Layer 4 of a small transformer language model trained on English Wikipedia (15 layers, counted from 0, width 128).
Take only the direct path to the model's output, skipping the later layers: a vector added to the residual stream pushes a token's score in proportion to its dot product with that token's output vector.

Output vectors of the tokens that the questions are about. A number n stands for (n - 128) times 0.0099.
"CET": 195, 91, 126, 109, 176, 142, 114, 184, 141, 147, 111, 84, 90, 113, 66, 97, 179, 200, 112, 68, 156, 146, 148, 121, 138, 139, 113, 140, 93, 124, 164, 128, 106, 121, 105, 145, 11, 153, 134, 102, 189, 161, 152, 65, 87, 95, 121, 97, 112, 139, 101, 96, 162, 130, 104, 96, 133, 146, 76, 137, 131, 159, 169, 120, 145, 118, 58, 131, 99, 130, 165, 30, 108, 120, 151, 140, 150, 194, 129, 168, 135, 92, 161, 85, 142, 85, 131, 150, 99, 139, 96, 221, 71, 154, 100, 132, 112, 154, 126, 111, 159, 162, 160, 64, 155, 123, 158, 64, 167, 177, 189, 144, 122, 121, 141, 125, 144, 133, 158, 79, 62, 136, 158, 126, 115, 109, 117, 97
"body": 127, 174, 204, 175, 97, 126, 118, 103, 138, 142, 144, 122, 161, 113, 140, 72, 124, 144, 103, 92, 137, 124, 124, 47, 129, 122, 103, 88, 96, 138, 139, 145, 180, 133, 142, 154, 112, 165, 113, 88, 86, 81, 143, 110, 94, 146, 123, 127, 142, 84, 167, 83, 149, 114, 127, 100, 82, 113, 56, 144, 128, 126, 96, 107, 108, 126, 123, 124, 160, 75, 150, 72, 142, 197, 181, 47, 176, 113, 186, 139, 154, 189, 106, 137, 123, 123, 147, 147, 108, 163, 196, 177, 68, 196, 80, 103, 129, 185, 78, 179, 168, 158, 98, 81, 159, 119, 138, 102, 99, 153, 189, 157, 109, 135, 188, 100, 123, 169, 145, 137, 129, 204, 153, 121, 117, 84, 94, 161
" effect": 151, 115, 154, 164, 144, 130, 67, 123, 126, 142, 174, 106, 136, 100, 111, 94, 117, 106, 125, 111, 159, 119, 198, 81, 142, 88, 90, 53, 129, 118, 152, 122, 151, 112, 170, 162, 64, 130, 72, 103, 126, 181, 154, 132, 140, 116, 78, 142, 90, 143, 125, 91, 120, 105, 130, 136, 138, 173, 78, 109, 139, 117, 190, 95, 114, 115, 155, 97, 149, 151, 137, 110, 163, 135, 117, 128, 170, 120, 154, 151, 137, 201, 120, 87, 121, 143, 139, 147, 58, 135, 119, 141, 121, 191, 121, 128, 129, 159, 131, 143, 148, 127, 151, 125, 124, 146, 122, 79, 165, 120, 196, 139, 161, 185, 123, 71, 156, 172, 120, 88, 89, 187, 144, 106, 101, 67, 127, 132
"ui": 187, 111, 120, 142, 125, 158, 96, 87, 128, 196, 114, 111, 106, 147, 119, 144, 109, 84, 91, 73, 177, 147, 147, 109, 154, 103, 132, 107, 82, 146, 46, 114, 135, 79, 174, 135, 105, 141, 144, 129, 138, 166, 208, 68, 98, 138, 113, 160, 114, 54, 124, 175, 155, 126, 170, 129, 111, 117, 149, 129, 161, 128, 135, 97, 141, 158, 45, 73, 71, 166, 155, 148, 130, 145, 94, 78, 147, 125, 170, 104, 138, 111, 184, 102, 151, 56, 127, 71, 115, 156, 148, 115, 112, 101, 128, 156, 129, 122, 163, 121, 143, 80, 142, 131, 82, 135, 53, 107, 125, 130, 157, 168, 116, 86, 142, 82, 106, 142, 187, 133, 121, 128, 150, 135, 93, 156, 131, 201
"DT": 143, 159, 93, 142, 150, 122, 120, 95, 144, 135, 73, 128, 111, 147, 98, 102, 182, 145, 181, 108, 134, 143, 156, 118, 95, 172, 132, 119, 103, 95, 39, 110, 79, 134, 118, 123, 72, 128, 147, 98, 84, 105, 185, 148, 150, 126, 122, 130, 146, 149, 91, 101, 183, 131, 155, 126, 108, 102, 95, 109, 121, 130, 137, 129, 92, 120, 56, 62, 108, 194, 177, 73, 118, 113, 91, 110, 189, 182, 134, 167, 130, 160, 113, 119, 142, 152, 136, 123, 89, 151, 153, 147, 132, 109, 160, 103, 58, 175, 89, 116, 112, 164, 176, 74, 159, 182, 152, 156, 194, 127, 95, 139, 138, 172, 154, 119, 119, 124, 110, 70, 120, 161, 159, 100, 160, 67, 107, 133
"ly": 111, 134, 102, 90, 135, 115, 118, 172, 121, 105, 106, 139, 131, 209, 127, 134, 122, 127, 155, 128, 155, 134, 108, 116, 82, 115, 127, 105, 141, 167, 96, 149, 139, 38, 102, 143, 100, 146, 114, 143, 146, 194, 202, 114, 123, 176, 106, 75, 122, 147, 135, 158, 125, 129, 73, 113, 142, 126, 147, 145, 106, 157, 125, 107, 200, 110, 193, 169, 151, 192, 155, 102, 167, 141, 112, 86, 58, 107, 96, 112, 131, 168, 107, 112, 120, 158, 129, 159, 132, 153, 147, 109, 112, 180, 197, 159, 165, 83, 79, 226, 98, 164, 158, 158, 107, 108, 119, 170, 146, 170, 217, 128, 96, 110, 110, 114, 139, 110, 124, 123, 149, 194, 157, 150, 151, 93, 84, 131
"n": 92, 165, 60, 81, 110, 122, 156, 137, 122, 204, 161, 103, 99, 146, 148, 160, 102, 110, 111, 122, 159, 122, 171, 94, 114, 172, 130, 158, 124, 140, 141, 147, 155, 163, 165, 112, 161, 100, 149, 145, 89, 149, 104, 131, 156, 120, 105, 132, 87, 138, 134, 143, 121, 150, 128, 166, 165, 127, 139, 74, 87, 145, 153, 189, 149, 112, 94, 166, 96, 159, 133, 211, 154, 157, 153, 115, 136, 124, 93, 146, 112, 59, 94, 115, 106, 127, 94, 113, 141, 129, 157, 156, 100, 157, 148, 99, 107, 146, 99, 118, 92, 107, 77, 135, 129, 102, 69, 127, 91, 155, 120, 80, 102, 92, 155, 116, 135, 130, 165, 40, 101, 165, 81, 147, 90, 162, 105, 85
"hold": 179, 132, 160, 169, 92, 181, 139, 170, 134, 221, 111, 165, 137, 154, 55, 161, 97, 188, 104, 103, 157, 91, 167, 117, 183, 161, 85, 82, 118, 128, 163, 126, 181, 87, 92, 137, 175, 130, 139, 138, 173, 164, 147, 100, 101, 142, 96, 210, 55, 133, 81, 68, 131, 133, 66, 135, 126, 111, 150, 115, 163, 106, 69, 140, 200, 174, 111, 96, 139, 200, 139, 136, 114, 131, 161, 108, 150, 112, 192, 127, 69, 144, 117, 111, 107, 120, 138, 148, 117, 104, 155, 221, 110, 170, 138, 105, 112, 186, 80, 183, 132, 169, 188, 158, 129, 135, 87, 85, 85, 152, 149, 182, 169, 111, 142, 136, 113, 133, 178, 128, 142, 164, 201, 64, 132, 122, 93, 181
"Gls": 151, 159, 105, 68, 106, 105, 154, 123, 152, 119, 138, 61, 139, 115, 109, 159, 168, 164, 94, 105, 91, 153, 161, 101, 128, 155, 101, 35, 94, 103, 108, 132, 103, 141, 109, 158, 154, 160, 114, 43, 184, 123, 204, 139, 110, 84, 145, 96, 143, 136, 110, 154, 193, 106, 154, 138, 102, 112, 120, 156, 150, 208, 123, 114, 167, 186, 105, 129, 125, 128, 112, 87, 82, 204, 140, 66, 171, 181, 131, 139, 110, 122, 218, 85, 206, 94, 157, 118, 121, 131, 157, 159, 149, 136, 118, 126, 85, 140, 142, 182, 146, 164, 142, 55, 165, 162, 142, 44, 155, 146, 106, 93, 133, 170, 164, 132, 157, 130, 175, 151, 114, 207, 142, 84, 119, 151, 110, 120
"lia": 122, 146, 99, 112, 193, 143, 136, 154, 124, 93, 227, 51, 155, 151, 127, 112, 120, 123, 110, 139, 141, 168, 81, 149, 127, 143, 135, 129, 112, 173, 150, 130, 160, 25, 150, 193, 163, 114, 123, 150, 150, 164, 140, 134, 80, 150, 160, 111, 166, 152, 135, 152, 159, 125, 88, 190, 111, 85, 130, 145, 117, 182, 132, 125, 68, 112, 96, 82, 184, 74, 163, 89, 130, 117, 105, 83, 154, 113, 134, 111, 90, 144, 119, 93, 118, 113, 93, 84, 142, 133, 118, 175, 69, 124, 199, 139, 111, 116, 83, 157, 168, 153, 175, 112, 171, 147, 121, 97, 124, 201, 175, 82, 138, 115, 157, 135, 142, 155, 167, 81, 109, 151, 133, 104, 162, 141, 121, 163
" Revival": 189, 91, 121, 124, 130, 150, 70, 147, 131, 131, 157, 123, 159, 48, 84, 22, 160, 227, 175, 132, 180, 163, 137, 156, 103, 155, 89, 138, 90, 160, 119, 107, 87, 114, 192, 136, 74, 142, 182, 92, 157, 92, 103, 83, 103, 174, 161, 139, 101, 50, 166, 135, 136, 99, 81, 134, 68, 156, 122, 136, 152, 174, 127, 139, 85, 111, 113, 109, 158, 125, 141, 162, 206, 167, 128, 111, 129, 163, 170, 61, 42, 167, 113, 105, 132, 125, 169, 168, 117, 186, 188, 177, 151, 160, 153, 89, 68, 150, 118, 145, 114, 139, 161, 84, 122, 121, 103, 100, 165, 148, 143, 119, 165, 155, 105, 147, 141, 137, 138, 87, 155, 201, 75, 66, 134, 173, 104, 127
" Coordinates": 203, 103, 181, 105, 143, 139, 65, 129, 141, 160, 134, 122, 55, 96, 79, 97, 174, 143, 135, 136, 151, 194, 135, 166, 182, 125, 142, 106, 133, 153, 118, 85, 93, 158, 156, 178, 141, 133, 106, 140, 71, 158, 127, 112, 95, 105, 94, 115, 154, 69, 144, 72, 159, 117, 45, 134, 135, 196, 71, 143, 145, 148, 106, 109, 131, 182, 127, 48, 139, 168, 112, 152, 141, 168, 135, 138, 107, 192, 171, 86, 84, 177, 139, 115, 149, 127, 105, 149, 115, 160, 124, 139, 82, 208, 136, 124, 36, 127, 156, 136, 135, 141, 120, 117, 128, 165, 183, 89, 125, 135, 174, 152, 114, 202, 134, 99, 92, 136, 183, 60, 120, 165, 175, 75, 135, 129, 139, 192
"onym": 170, 162, 99, 100, 164, 107, 138, 55, 131, 93, 159, 200, 129, 87, 127, 140, 89, 191, 42, 104, 133, 127, 166, 89, 167, 158, 103, 80, 116, 136, 47, 108, 145, 187, 177, 127, 93, 170, 123, 125, 133, 140, 136, 140, 149, 195, 218, 223, 110, 199, 165, 93, 174, 130, 124, 102, 95, 213, 202, 59, 145, 91, 74, 136, 139, 119, 97, 77, 108, 154, 137, 133, 121, 156, 105, 93, 190, 133, 157, 136, 98, 131, 127, 111, 129, 114, 150, 148, 44, 145, 120, 147, 111, 161, 145, 149, 151, 187, 116, 144, 161, 144, 132, 87, 106, 80, 117, 150, 204, 126, 222, 138, 141, 152, 203, 112, 100, 105, 92, 66, 113, 143, 219, 116, 169, 145, 127, 132
"ved": 150, 191, 156, 108, 166, 151, 90, 175, 126, 146, 177, 137, 38, 156, 137, 131, 121, 124, 170, 76, 85, 145, 95, 109, 150, 164, 123, 91, 118, 141, 86, 75, 79, 121, 162, 94, 86, 115, 148, 85, 160, 128, 124, 85, 145, 125, 147, 81, 99, 62, 124, 143, 149, 108, 7, 161, 157, 175, 160, 37, 161, 106, 161, 73, 153, 139, 108, 153, 87, 133, 116, 110, 140, 104, 163, 51, 159, 129, 211, 118, 108, 176, 226, 97, 125, 80, 149, 115, 97, 187, 96, 121, 105, 140, 131, 71, 78, 123, 103, 137, 89, 131, 94, 139, 145, 139, 100, 123, 128, 131, 142, 128, 135, 129, 184, 170, 128, 163, 147, 115, 129, 249, 123, 96, 97, 160, 118, 127
"right": 156, 93, 101, 128, 100, 139, 137, 132, 133, 135, 163, 182, 180, 122, 149, 117, 120, 122, 114, 126, 226, 103, 179, 98, 145, 113, 95, 139, 125, 157, 129, 107, 185, 59, 122, 159, 120, 158, 182, 143, 145, 107, 99, 108, 153, 174, 118, 136, 166, 141, 137, 72, 166, 138, 161, 146, 126, 152, 67, 196, 164, 161, 120, 137, 180, 184, 182, 132, 97, 177, 113, 116, 109, 126, 145, 50, 163, 120, 207, 133, 161, 129, 149, 139, 114, 112, 75, 158, 116, 147, 161, 100, 195, 125, 130, 139, 170, 109, 101, 175, 78, 106, 139, 116, 186, 117, 99, 151, 116, 124, 165, 151, 141, 146, 159, 102, 171, 188, 172, 119, 90, 192, 106, 100, 114, 147, 84, 143
"id": 119, 158, 165, 133, 205, 128, 120, 141, 128, 130, 111, 57, 126, 140, 153, 137, 117, 108, 81, 155, 82, 89, 116, 137, 124, 135, 144, 102, 121, 125, 103, 109, 80, 103, 104, 126, 125, 90, 122, 127, 68, 100, 121, 99, 133, 179, 139, 177, 180, 99, 125, 134, 135, 133, 142, 140, 133, 123, 151, 73, 119, 55, 124, 141, 103, 116, 139, 114, 136, 150, 147, 93, 117, 145, 121, 133, 193, 107, 166, 90, 133, 197, 178, 114, 101, 94, 101, 115, 175, 149, 78, 149, 165, 188, 158, 134, 139, 154, 148, 119, 80, 169, 166, 137, 103, 163, 90, 175, 125, 111, 85, 61, 122, 122, 148, 127, 142, 162, 132, 114, 40, 114, 129, 139, 88, 160, 120, 130
"town": 136, 145, 104, 149, 134, 139, 157, 128, 129, 169, 114, 114, 54, 72, 136, 114, 128, 181, 68, 119, 162, 140, 138, 65, 102, 125, 126, 117, 80, 115, 159, 143, 125, 127, 149, 151, 145, 157, 161, 112, 127, 122, 114, 166, 62, 148, 86, 155, 133, 101, 139, 111, 132, 116, 107, 120, 138, 142, 94, 183, 160, 173, 84, 141, 68, 125, 102, 116, 223, 127, 91, 129, 169, 138, 164, 82, 149, 166, 170, 108, 150, 169, 153, 126, 150, 123, 109, 101, 172, 93, 131, 178, 161, 142, 105, 73, 91, 143, 158, 171, 144, 142, 106, 139, 215, 167, 143, 98, 101, 92, 146, 93, 149, 103, 146, 168, 138, 181, 181, 149, 139, 139, 151, 99, 123, 147, 80, 161
"aux": 180, 110, 145, 161, 145, 166, 129, 135, 130, 85, 194, 76, 185, 119, 127, 121, 138, 155, 133, 110, 109, 105, 116, 117, 128, 132, 146, 160, 104, 126, 103, 99, 119, 91, 137, 148, 81, 123, 185, 115, 121, 141, 146, 131, 144, 131, 183, 129, 124, 123, 131, 119, 153, 126, 160, 91, 93, 161, 113, 167, 193, 141, 184, 105, 145, 121, 123, 126, 149, 155, 179, 165, 167, 115, 112, 118, 159, 131, 154, 74, 124, 183, 124, 102, 139, 77, 144, 159, 112, 128, 149, 127, 73, 167, 136, 127, 159, 200, 78, 141, 107, 53, 116, 143, 174, 201, 126, 130, 121, 151, 179, 104, 128, 139, 130, 110, 181, 169, 131, 121, 89, 184, 89, 119, 93, 11, 105, 179

Each question shows what one neuron of this layer's MLP adds at an activation of 1. A number n stands for (n - 128) times 0.0049.

n73: 106, 171, 144, 136, 133, 82, 148, 158, 125, 87, 135, 123, 135, 141, 160, 186, 93, 164, 158, 89, 130, 224, 99, 136, 89, 135, 88, 127, 147, 69, 137, 141, 136, 92, 114, 108, 109, 89, 147, 140, 133, 50, 150, 121, 88, 142, 168, 127, 119, 150, 112, 148, 162, 80, 115, 121, 123, 154, 174, 118, 79, 152, 116, 113, 87, 66, 103, 169, 161, 172, 162, 86, 164, 44, 101, 152, 73, 103, 121, 114, 167, 99, 130, 154, 140, 142, 149, 142, 126, 138, 137, 149, 134, 169, 124, 131, 111, 137, 126, 73, 141, 131, 100, 108, 78, 116, 179, 82, 90, 119, 101, 110, 122, 119, 140, 149, 94, 122, 123, 166, 79, 78, 140, 149, 63, 149, 190, 97
Which of these tokens does it push down most? "right"

n30: 120, 68, 88, 160, 146, 103, 129, 149, 113, 173, 130, 123, 115, 128, 119, 85, 154, 67, 154, 148, 122, 156, 123, 127, 116, 90, 121, 157, 94, 141, 175, 81, 68, 85, 125, 90, 156, 137, 119, 151, 136, 44, 166, 125, 136, 201, 84, 137, 128, 119, 121, 89, 81, 89, 159, 108, 84, 106, 133, 105, 147, 73, 125, 140, 156, 151, 110, 125, 128, 97, 122, 141, 110, 98, 111, 146, 172, 124, 155, 139, 137, 122, 108, 104, 149, 193, 119, 99, 91, 141, 86, 58, 171, 146, 119, 120, 98, 145, 96, 76, 91, 111, 112, 114, 56, 156, 129, 148, 145, 150, 146, 84, 168, 122, 113, 147, 186, 140, 152, 132, 161, 70, 161, 142, 117, 112, 109, 156
Which two tokens does it push up most, strongest first? "id", "DT"

n223: 105, 137, 167, 126, 105, 97, 93, 139, 124, 162, 132, 169, 93, 110, 165, 146, 99, 138, 125, 111, 125, 79, 131, 131, 110, 127, 130, 136, 163, 150, 219, 132, 117, 107, 163, 161, 139, 62, 163, 153, 192, 174, 103, 136, 126, 100, 63, 98, 133, 84, 181, 153, 186, 105, 117, 121, 173, 118, 114, 105, 125, 140, 140, 105, 162, 117, 161, 64, 168, 133, 110, 152, 133, 156, 150, 141, 117, 112, 147, 155, 63, 134, 98, 107, 110, 143, 109, 112, 128, 156, 112, 118, 69, 92, 114, 157, 139, 170, 100, 122, 103, 158, 115, 209, 115, 143, 83, 116, 92, 83, 205, 110, 97, 151, 148, 139, 137, 139, 128, 123, 112, 90, 167, 135, 89, 140, 112, 149
Which of these tokens does it push up most? "hold"

n256: 88, 154, 79, 131, 140, 146, 90, 116, 172, 141, 133, 168, 72, 128, 106, 116, 113, 158, 125, 99, 151, 123, 160, 110, 123, 98, 132, 139, 84, 189, 106, 131, 133, 59, 144, 133, 106, 105, 132, 125, 150, 113, 122, 67, 210, 160, 100, 131, 123, 121, 93, 123, 83, 109, 100, 138, 133, 123, 146, 129, 150, 150, 128, 174, 119, 178, 131, 121, 64, 157, 164, 136, 123, 106, 79, 82, 119, 196, 131, 161, 79, 75, 100, 138, 165, 68, 153, 148, 140, 123, 50, 151, 125, 138, 112, 121, 104, 142, 110, 165, 140, 94, 114, 107, 206, 150, 100, 113, 119, 130, 139, 148, 115, 108, 100, 125, 150, 157, 127, 119, 147, 118, 95, 148, 111, 131, 179, 163
Which of these tokens does it push up most? "ui"

n232: 183, 167, 168, 124, 89, 127, 111, 121, 67, 108, 135, 143, 108, 118, 109, 104, 140, 129, 100, 145, 101, 195, 150, 149, 158, 164, 89, 106, 155, 154, 108, 145, 136, 115, 135, 103, 147, 134, 104, 145, 94, 108, 93, 137, 145, 131, 133, 119, 150, 178, 142, 98, 122, 124, 171, 143, 120, 140, 164, 123, 94, 28, 138, 94, 115, 167, 120, 127, 92, 112, 149, 155, 103, 87, 110, 151, 173, 145, 165, 135, 116, 130, 133, 129, 125, 140, 155, 131, 173, 77, 155, 158, 125, 89, 90, 84, 146, 101, 141, 135, 163, 158, 77, 181, 128, 123, 136, 138, 94, 170, 78, 193, 138, 100, 139, 129, 165, 140, 119, 101, 154, 113, 135, 113, 69, 132, 115, 157
Which of these tokens does it push up most? "hold"

n80: 157, 130, 106, 176, 163, 149, 156, 146, 128, 93, 130, 135, 176, 123, 113, 122, 143, 131, 113, 125, 131, 151, 110, 168, 162, 145, 178, 114, 177, 131, 147, 123, 123, 167, 85, 120, 90, 159, 90, 146, 114, 156, 106, 49, 157, 126, 116, 116, 112, 121, 203, 126, 112, 130, 182, 50, 174, 151, 160, 132, 130, 118, 138, 130, 156, 135, 138, 113, 118, 162, 64, 204, 160, 176, 74, 143, 141, 139, 134, 121, 121, 111, 128, 124, 103, 93, 120, 163, 165, 136, 139, 61, 122, 113, 130, 144, 99, 147, 69, 154, 136, 152, 103, 144, 164, 142, 114, 111, 161, 113, 96, 172, 90, 115, 88, 105, 160, 149, 95, 156, 166, 178, 100, 152, 111, 58, 129, 116
Which two tokens does it push up most, strongest first? "aux", "ly"

n317: 147, 102, 104, 146, 140, 132, 147, 128, 141, 157, 170, 132, 161, 128, 160, 125, 77, 183, 151, 130, 172, 90, 53, 183, 142, 67, 151, 159, 176, 156, 155, 139, 112, 136, 104, 190, 175, 124, 164, 163, 94, 151, 95, 137, 144, 140, 146, 82, 174, 168, 145, 152, 121, 208, 131, 78, 114, 162, 188, 198, 147, 172, 140, 170, 139, 95, 94, 143, 169, 140, 120, 141, 99, 175, 115, 110, 77, 113, 164, 136, 132, 161, 170, 133, 135, 118, 111, 116, 180, 175, 90, 119, 117, 174, 97, 109, 136, 115, 131, 98, 132, 124, 77, 179, 104, 180, 135, 147, 177, 102, 138, 146, 108, 162, 94, 160, 91, 101, 128, 128, 96, 69, 99, 122, 156, 127, 99, 126
Which of these tokens does it push up most? "aux"

n242: 124, 157, 109, 69, 113, 132, 180, 105, 180, 110, 112, 113, 159, 87, 62, 125, 126, 163, 142, 169, 105, 140, 125, 140, 168, 113, 126, 88, 109, 75, 186, 102, 125, 125, 89, 142, 113, 136, 171, 153, 152, 149, 179, 120, 159, 116, 177, 103, 85, 107, 125, 103, 107, 155, 115, 135, 122, 99, 98, 147, 144, 134, 91, 120, 150, 152, 86, 164, 174, 119, 148, 106, 113, 202, 143, 92, 143, 141, 118, 79, 147, 87, 116, 93, 143, 88, 127, 158, 137, 125, 76, 192, 142, 123, 76, 142, 133, 92, 90, 121, 122, 175, 88, 122, 121, 126, 137, 150, 73, 92, 138, 62, 123, 172, 167, 127, 154, 93, 168, 125, 170, 142, 130, 156, 134, 149, 151, 96
Which of these tokens does it push up most? "Gls"

n24: 174, 97, 146, 111, 111, 131, 183, 147, 154, 161, 110, 158, 89, 171, 156, 134, 130, 134, 123, 150, 137, 90, 84, 126, 102, 124, 119, 47, 148, 135, 148, 83, 159, 107, 119, 193, 45, 165, 149, 187, 102, 102, 157, 55, 104, 175, 108, 114, 84, 81, 109, 90, 135, 173, 122, 125, 141, 183, 142, 111, 152, 183, 116, 100, 165, 118, 163, 113, 124, 131, 138, 80, 64, 149, 128, 122, 125, 108, 92, 126, 106, 101, 113, 120, 136, 142, 135, 145, 72, 144, 186, 110, 128, 145, 137, 111, 110, 112, 89, 156, 144, 138, 140, 86, 132, 150, 135, 140, 97, 153, 128, 111, 101, 98, 110, 104, 79, 155, 110, 109, 140, 117, 137, 157, 133, 104, 122, 115
Which of these tokens does it push up most? "ly"

n42: 185, 125, 148, 83, 157, 88, 136, 179, 108, 130, 168, 155, 175, 126, 181, 143, 121, 151, 155, 156, 66, 144, 98, 105, 173, 67, 142, 162, 79, 140, 114, 148, 158, 154, 36, 92, 126, 131, 165, 161, 143, 174, 209, 86, 126, 147, 103, 72, 62, 158, 158, 154, 123, 112, 115, 168, 107, 135, 128, 100, 110, 117, 118, 146, 164, 168, 171, 158, 117, 112, 172, 127, 107, 160, 127, 99, 83, 128, 120, 126, 131, 117, 123, 22, 57, 110, 82, 112, 163, 195, 102, 147, 144, 77, 157, 119, 90, 172, 79, 161, 196, 132, 130, 79, 166, 102, 169, 142, 205, 151, 151, 125, 161, 154, 104, 166, 136, 122, 129, 122, 135, 119, 169, 177, 117, 110, 57, 118
Which of these tokens does it push up most? "ly"

n264: 121, 89, 133, 151, 130, 159, 90, 86, 145, 160, 96, 172, 196, 128, 103, 138, 91, 113, 135, 141, 122, 133, 117, 124, 109, 121, 66, 81, 82, 135, 165, 111, 83, 172, 130, 120, 122, 172, 139, 143, 128, 190, 91, 97, 115, 148, 159, 177, 73, 131, 100, 86, 107, 107, 105, 108, 101, 120, 182, 133, 114, 109, 146, 181, 96, 126, 58, 104, 95, 141, 32, 108, 141, 123, 184, 161, 146, 169, 184, 107, 66, 180, 122, 146, 102, 209, 86, 217, 168, 94, 194, 138, 114, 139, 111, 137, 158, 134, 90, 152, 130, 161, 173, 125, 115, 104, 209, 142, 143, 121, 94, 88, 102, 72, 143, 137, 130, 123, 110, 123, 166, 142, 131, 96, 135, 105, 106, 140
Which three tokens does it push up most, strongest first? "hold", " Revival", "onym"

n127: 160, 43, 140, 91, 118, 168, 106, 66, 115, 135, 100, 93, 112, 119, 134, 92, 185, 178, 145, 105, 127, 160, 114, 167, 153, 119, 162, 127, 31, 126, 121, 196, 115, 151, 155, 131, 124, 122, 125, 101, 107, 101, 160, 105, 121, 98, 170, 134, 148, 168, 165, 70, 133, 82, 136, 119, 85, 155, 95, 95, 161, 142, 110, 173, 129, 107, 117, 127, 97, 105, 127, 164, 128, 107, 124, 158, 108, 169, 98, 127, 140, 123, 183, 94, 159, 149, 126, 123, 111, 101, 153, 132, 142, 136, 98, 98, 154, 175, 84, 129, 116, 130, 119, 126, 163, 94, 81, 77, 70, 154, 120, 115, 105, 82, 157, 108, 129, 156, 114, 51, 151, 111, 86, 152, 107, 112, 144, 120
Which of these tokens does it push down most? "ly"

n72: 92, 148, 148, 102, 170, 124, 59, 93, 143, 123, 160, 86, 162, 95, 126, 92, 130, 93, 113, 96, 183, 164, 100, 105, 82, 134, 164, 124, 99, 112, 119, 119, 159, 145, 138, 143, 69, 115, 50, 129, 103, 143, 75, 116, 122, 139, 115, 126, 153, 113, 128, 157, 188, 95, 135, 140, 165, 135, 150, 49, 141, 98, 76, 128, 119, 146, 146, 135, 119, 125, 128, 71, 153, 131, 100, 139, 138, 166, 153, 108, 119, 126, 141, 143, 114, 94, 122, 110, 168, 137, 128, 73, 143, 153, 99, 133, 154, 130, 127, 114, 159, 152, 115, 85, 100, 158, 99, 135, 97, 146, 147, 164, 154, 132, 126, 100, 136, 149, 128, 92, 105, 139, 103, 133, 202, 148, 148, 133
Which of these tokens does it push down most? "hold"

n148: 101, 151, 98, 165, 151, 140, 99, 104, 185, 143, 139, 88, 104, 117, 186, 126, 146, 118, 123, 108, 145, 123, 130, 137, 94, 102, 111, 145, 102, 113, 81, 98, 172, 135, 155, 156, 114, 136, 151, 94, 135, 139, 105, 153, 125, 150, 125, 97, 98, 152, 134, 142, 160, 162, 155, 115, 114, 141, 89, 100, 130, 134, 143, 135, 85, 101, 96, 98, 95, 107, 145, 120, 87, 113, 98, 129, 173, 74, 112, 114, 94, 121, 94, 130, 64, 168, 121, 101, 76, 179, 91, 174, 121, 139, 120, 103, 144, 136, 137, 157, 122, 106, 104, 92, 130, 77, 118, 119, 131, 100, 175, 87, 146, 223, 103, 125, 137, 121, 94, 151, 103, 174, 111, 88, 125, 108, 120, 110
Which of these tokens does it push up most? " effect"

n149: 123, 130, 128, 96, 82, 94, 113, 112, 161, 149, 153, 151, 129, 133, 190, 155, 169, 77, 142, 90, 125, 151, 126, 125, 133, 139, 116, 178, 183, 116, 145, 137, 147, 125, 99, 86, 152, 164, 186, 106, 170, 148, 153, 109, 133, 111, 99, 86, 117, 164, 161, 109, 159, 114, 98, 67, 121, 129, 132, 62, 95, 91, 129, 114, 152, 81, 134, 106, 161, 94, 144, 120, 140, 156, 179, 121, 141, 99, 141, 111, 159, 104, 127, 116, 147, 190, 132, 130, 112, 157, 95, 105, 115, 150, 131, 162, 88, 103, 120, 140, 153, 144, 117, 128, 137, 153, 138, 117, 131, 130, 106, 109, 135, 137, 156, 135, 121, 123, 166, 113, 92, 155, 119, 96, 115, 226, 144, 108
Which three tokens does it push up most, strongest first? "ved", "n", "Gls"

n94: 151, 180, 135, 222, 104, 147, 157, 205, 145, 111, 182, 140, 127, 92, 152, 77, 131, 95, 106, 118, 100, 140, 119, 110, 154, 89, 104, 138, 87, 78, 161, 156, 97, 136, 151, 163, 95, 110, 152, 102, 146, 130, 158, 141, 70, 130, 100, 129, 145, 141, 128, 110, 175, 110, 154, 81, 121, 129, 147, 95, 122, 177, 98, 147, 125, 115, 136, 128, 80, 111, 73, 95, 166, 118, 116, 159, 123, 92, 85, 145, 159, 185, 100, 129, 148, 203, 160, 95, 191, 135, 118, 155, 105, 108, 85, 105, 176, 108, 145, 110, 131, 165, 160, 87, 129, 157, 100, 79, 200, 128, 117, 126, 95, 117, 151, 136, 161, 127, 124, 105, 172, 127, 120, 151, 118, 95, 75, 164
Which of these tokens does it push up most? "body"

n14: 112, 137, 149, 108, 135, 166, 25, 160, 92, 94, 129, 129, 113, 126, 137, 123, 86, 144, 177, 110, 153, 128, 137, 187, 118, 130, 101, 117, 145, 131, 125, 218, 117, 144, 161, 113, 118, 152, 140, 102, 105, 116, 135, 155, 135, 155, 161, 90, 146, 119, 89, 120, 99, 80, 144, 86, 75, 112, 92, 102, 160, 133, 147, 192, 170, 82, 172, 118, 126, 123, 126, 142, 94, 138, 129, 120, 121, 110, 181, 147, 109, 134, 156, 116, 144, 129, 143, 177, 120, 168, 155, 152, 125, 123, 85, 109, 96, 121, 160, 106, 139, 137, 166, 179, 131, 118, 77, 39, 134, 119, 164, 177, 125, 101, 92, 31, 98, 107, 120, 101, 143, 82, 109, 119, 109, 119, 155, 63
Which two tokens does it push up most, strongest first? " Revival", " effect"

n143: 135, 145, 114, 92, 139, 130, 170, 149, 128, 78, 145, 134, 124, 119, 164, 90, 131, 80, 97, 199, 144, 153, 131, 140, 66, 116, 93, 119, 71, 176, 144, 125, 140, 78, 169, 70, 112, 112, 139, 99, 118, 138, 114, 156, 138, 94, 99, 195, 165, 44, 138, 69, 149, 142, 126, 111, 113, 128, 102, 126, 131, 115, 155, 144, 134, 92, 129, 180, 159, 117, 132, 104, 120, 113, 138, 137, 94, 146, 156, 125, 203, 116, 111, 112, 148, 96, 82, 156, 113, 119, 178, 76, 135, 69, 109, 81, 101, 90, 108, 166, 126, 103, 135, 81, 116, 153, 103, 86, 61, 103, 119, 89, 179, 190, 117, 61, 115, 132, 150, 122, 155, 151, 148, 88, 146, 112, 84, 81
Which of these tokens does it push up most? "right"

n200: 106, 151, 124, 128, 116, 108, 96, 117, 119, 172, 128, 195, 144, 157, 147, 187, 182, 114, 136, 132, 142, 151, 144, 175, 149, 102, 124, 135, 100, 123, 87, 158, 170, 75, 142, 128, 126, 182, 147, 118, 146, 117, 84, 177, 165, 90, 223, 142, 87, 144, 124, 137, 149, 153, 132, 130, 139, 175, 147, 131, 117, 104, 65, 168, 182, 118, 90, 79, 130, 164, 133, 189, 159, 123, 163, 145, 103, 106, 138, 152, 99, 113, 90, 170, 135, 112, 122, 143, 130, 125, 110, 154, 183, 154, 102, 141, 101, 188, 123, 171, 117, 118, 129, 114, 140, 118, 129, 137, 116, 91, 125, 134, 114, 108, 159, 146, 166, 122, 90, 97, 124, 144, 159, 149, 73, 116, 107, 68
Which of these tokens does it push down most? "lia"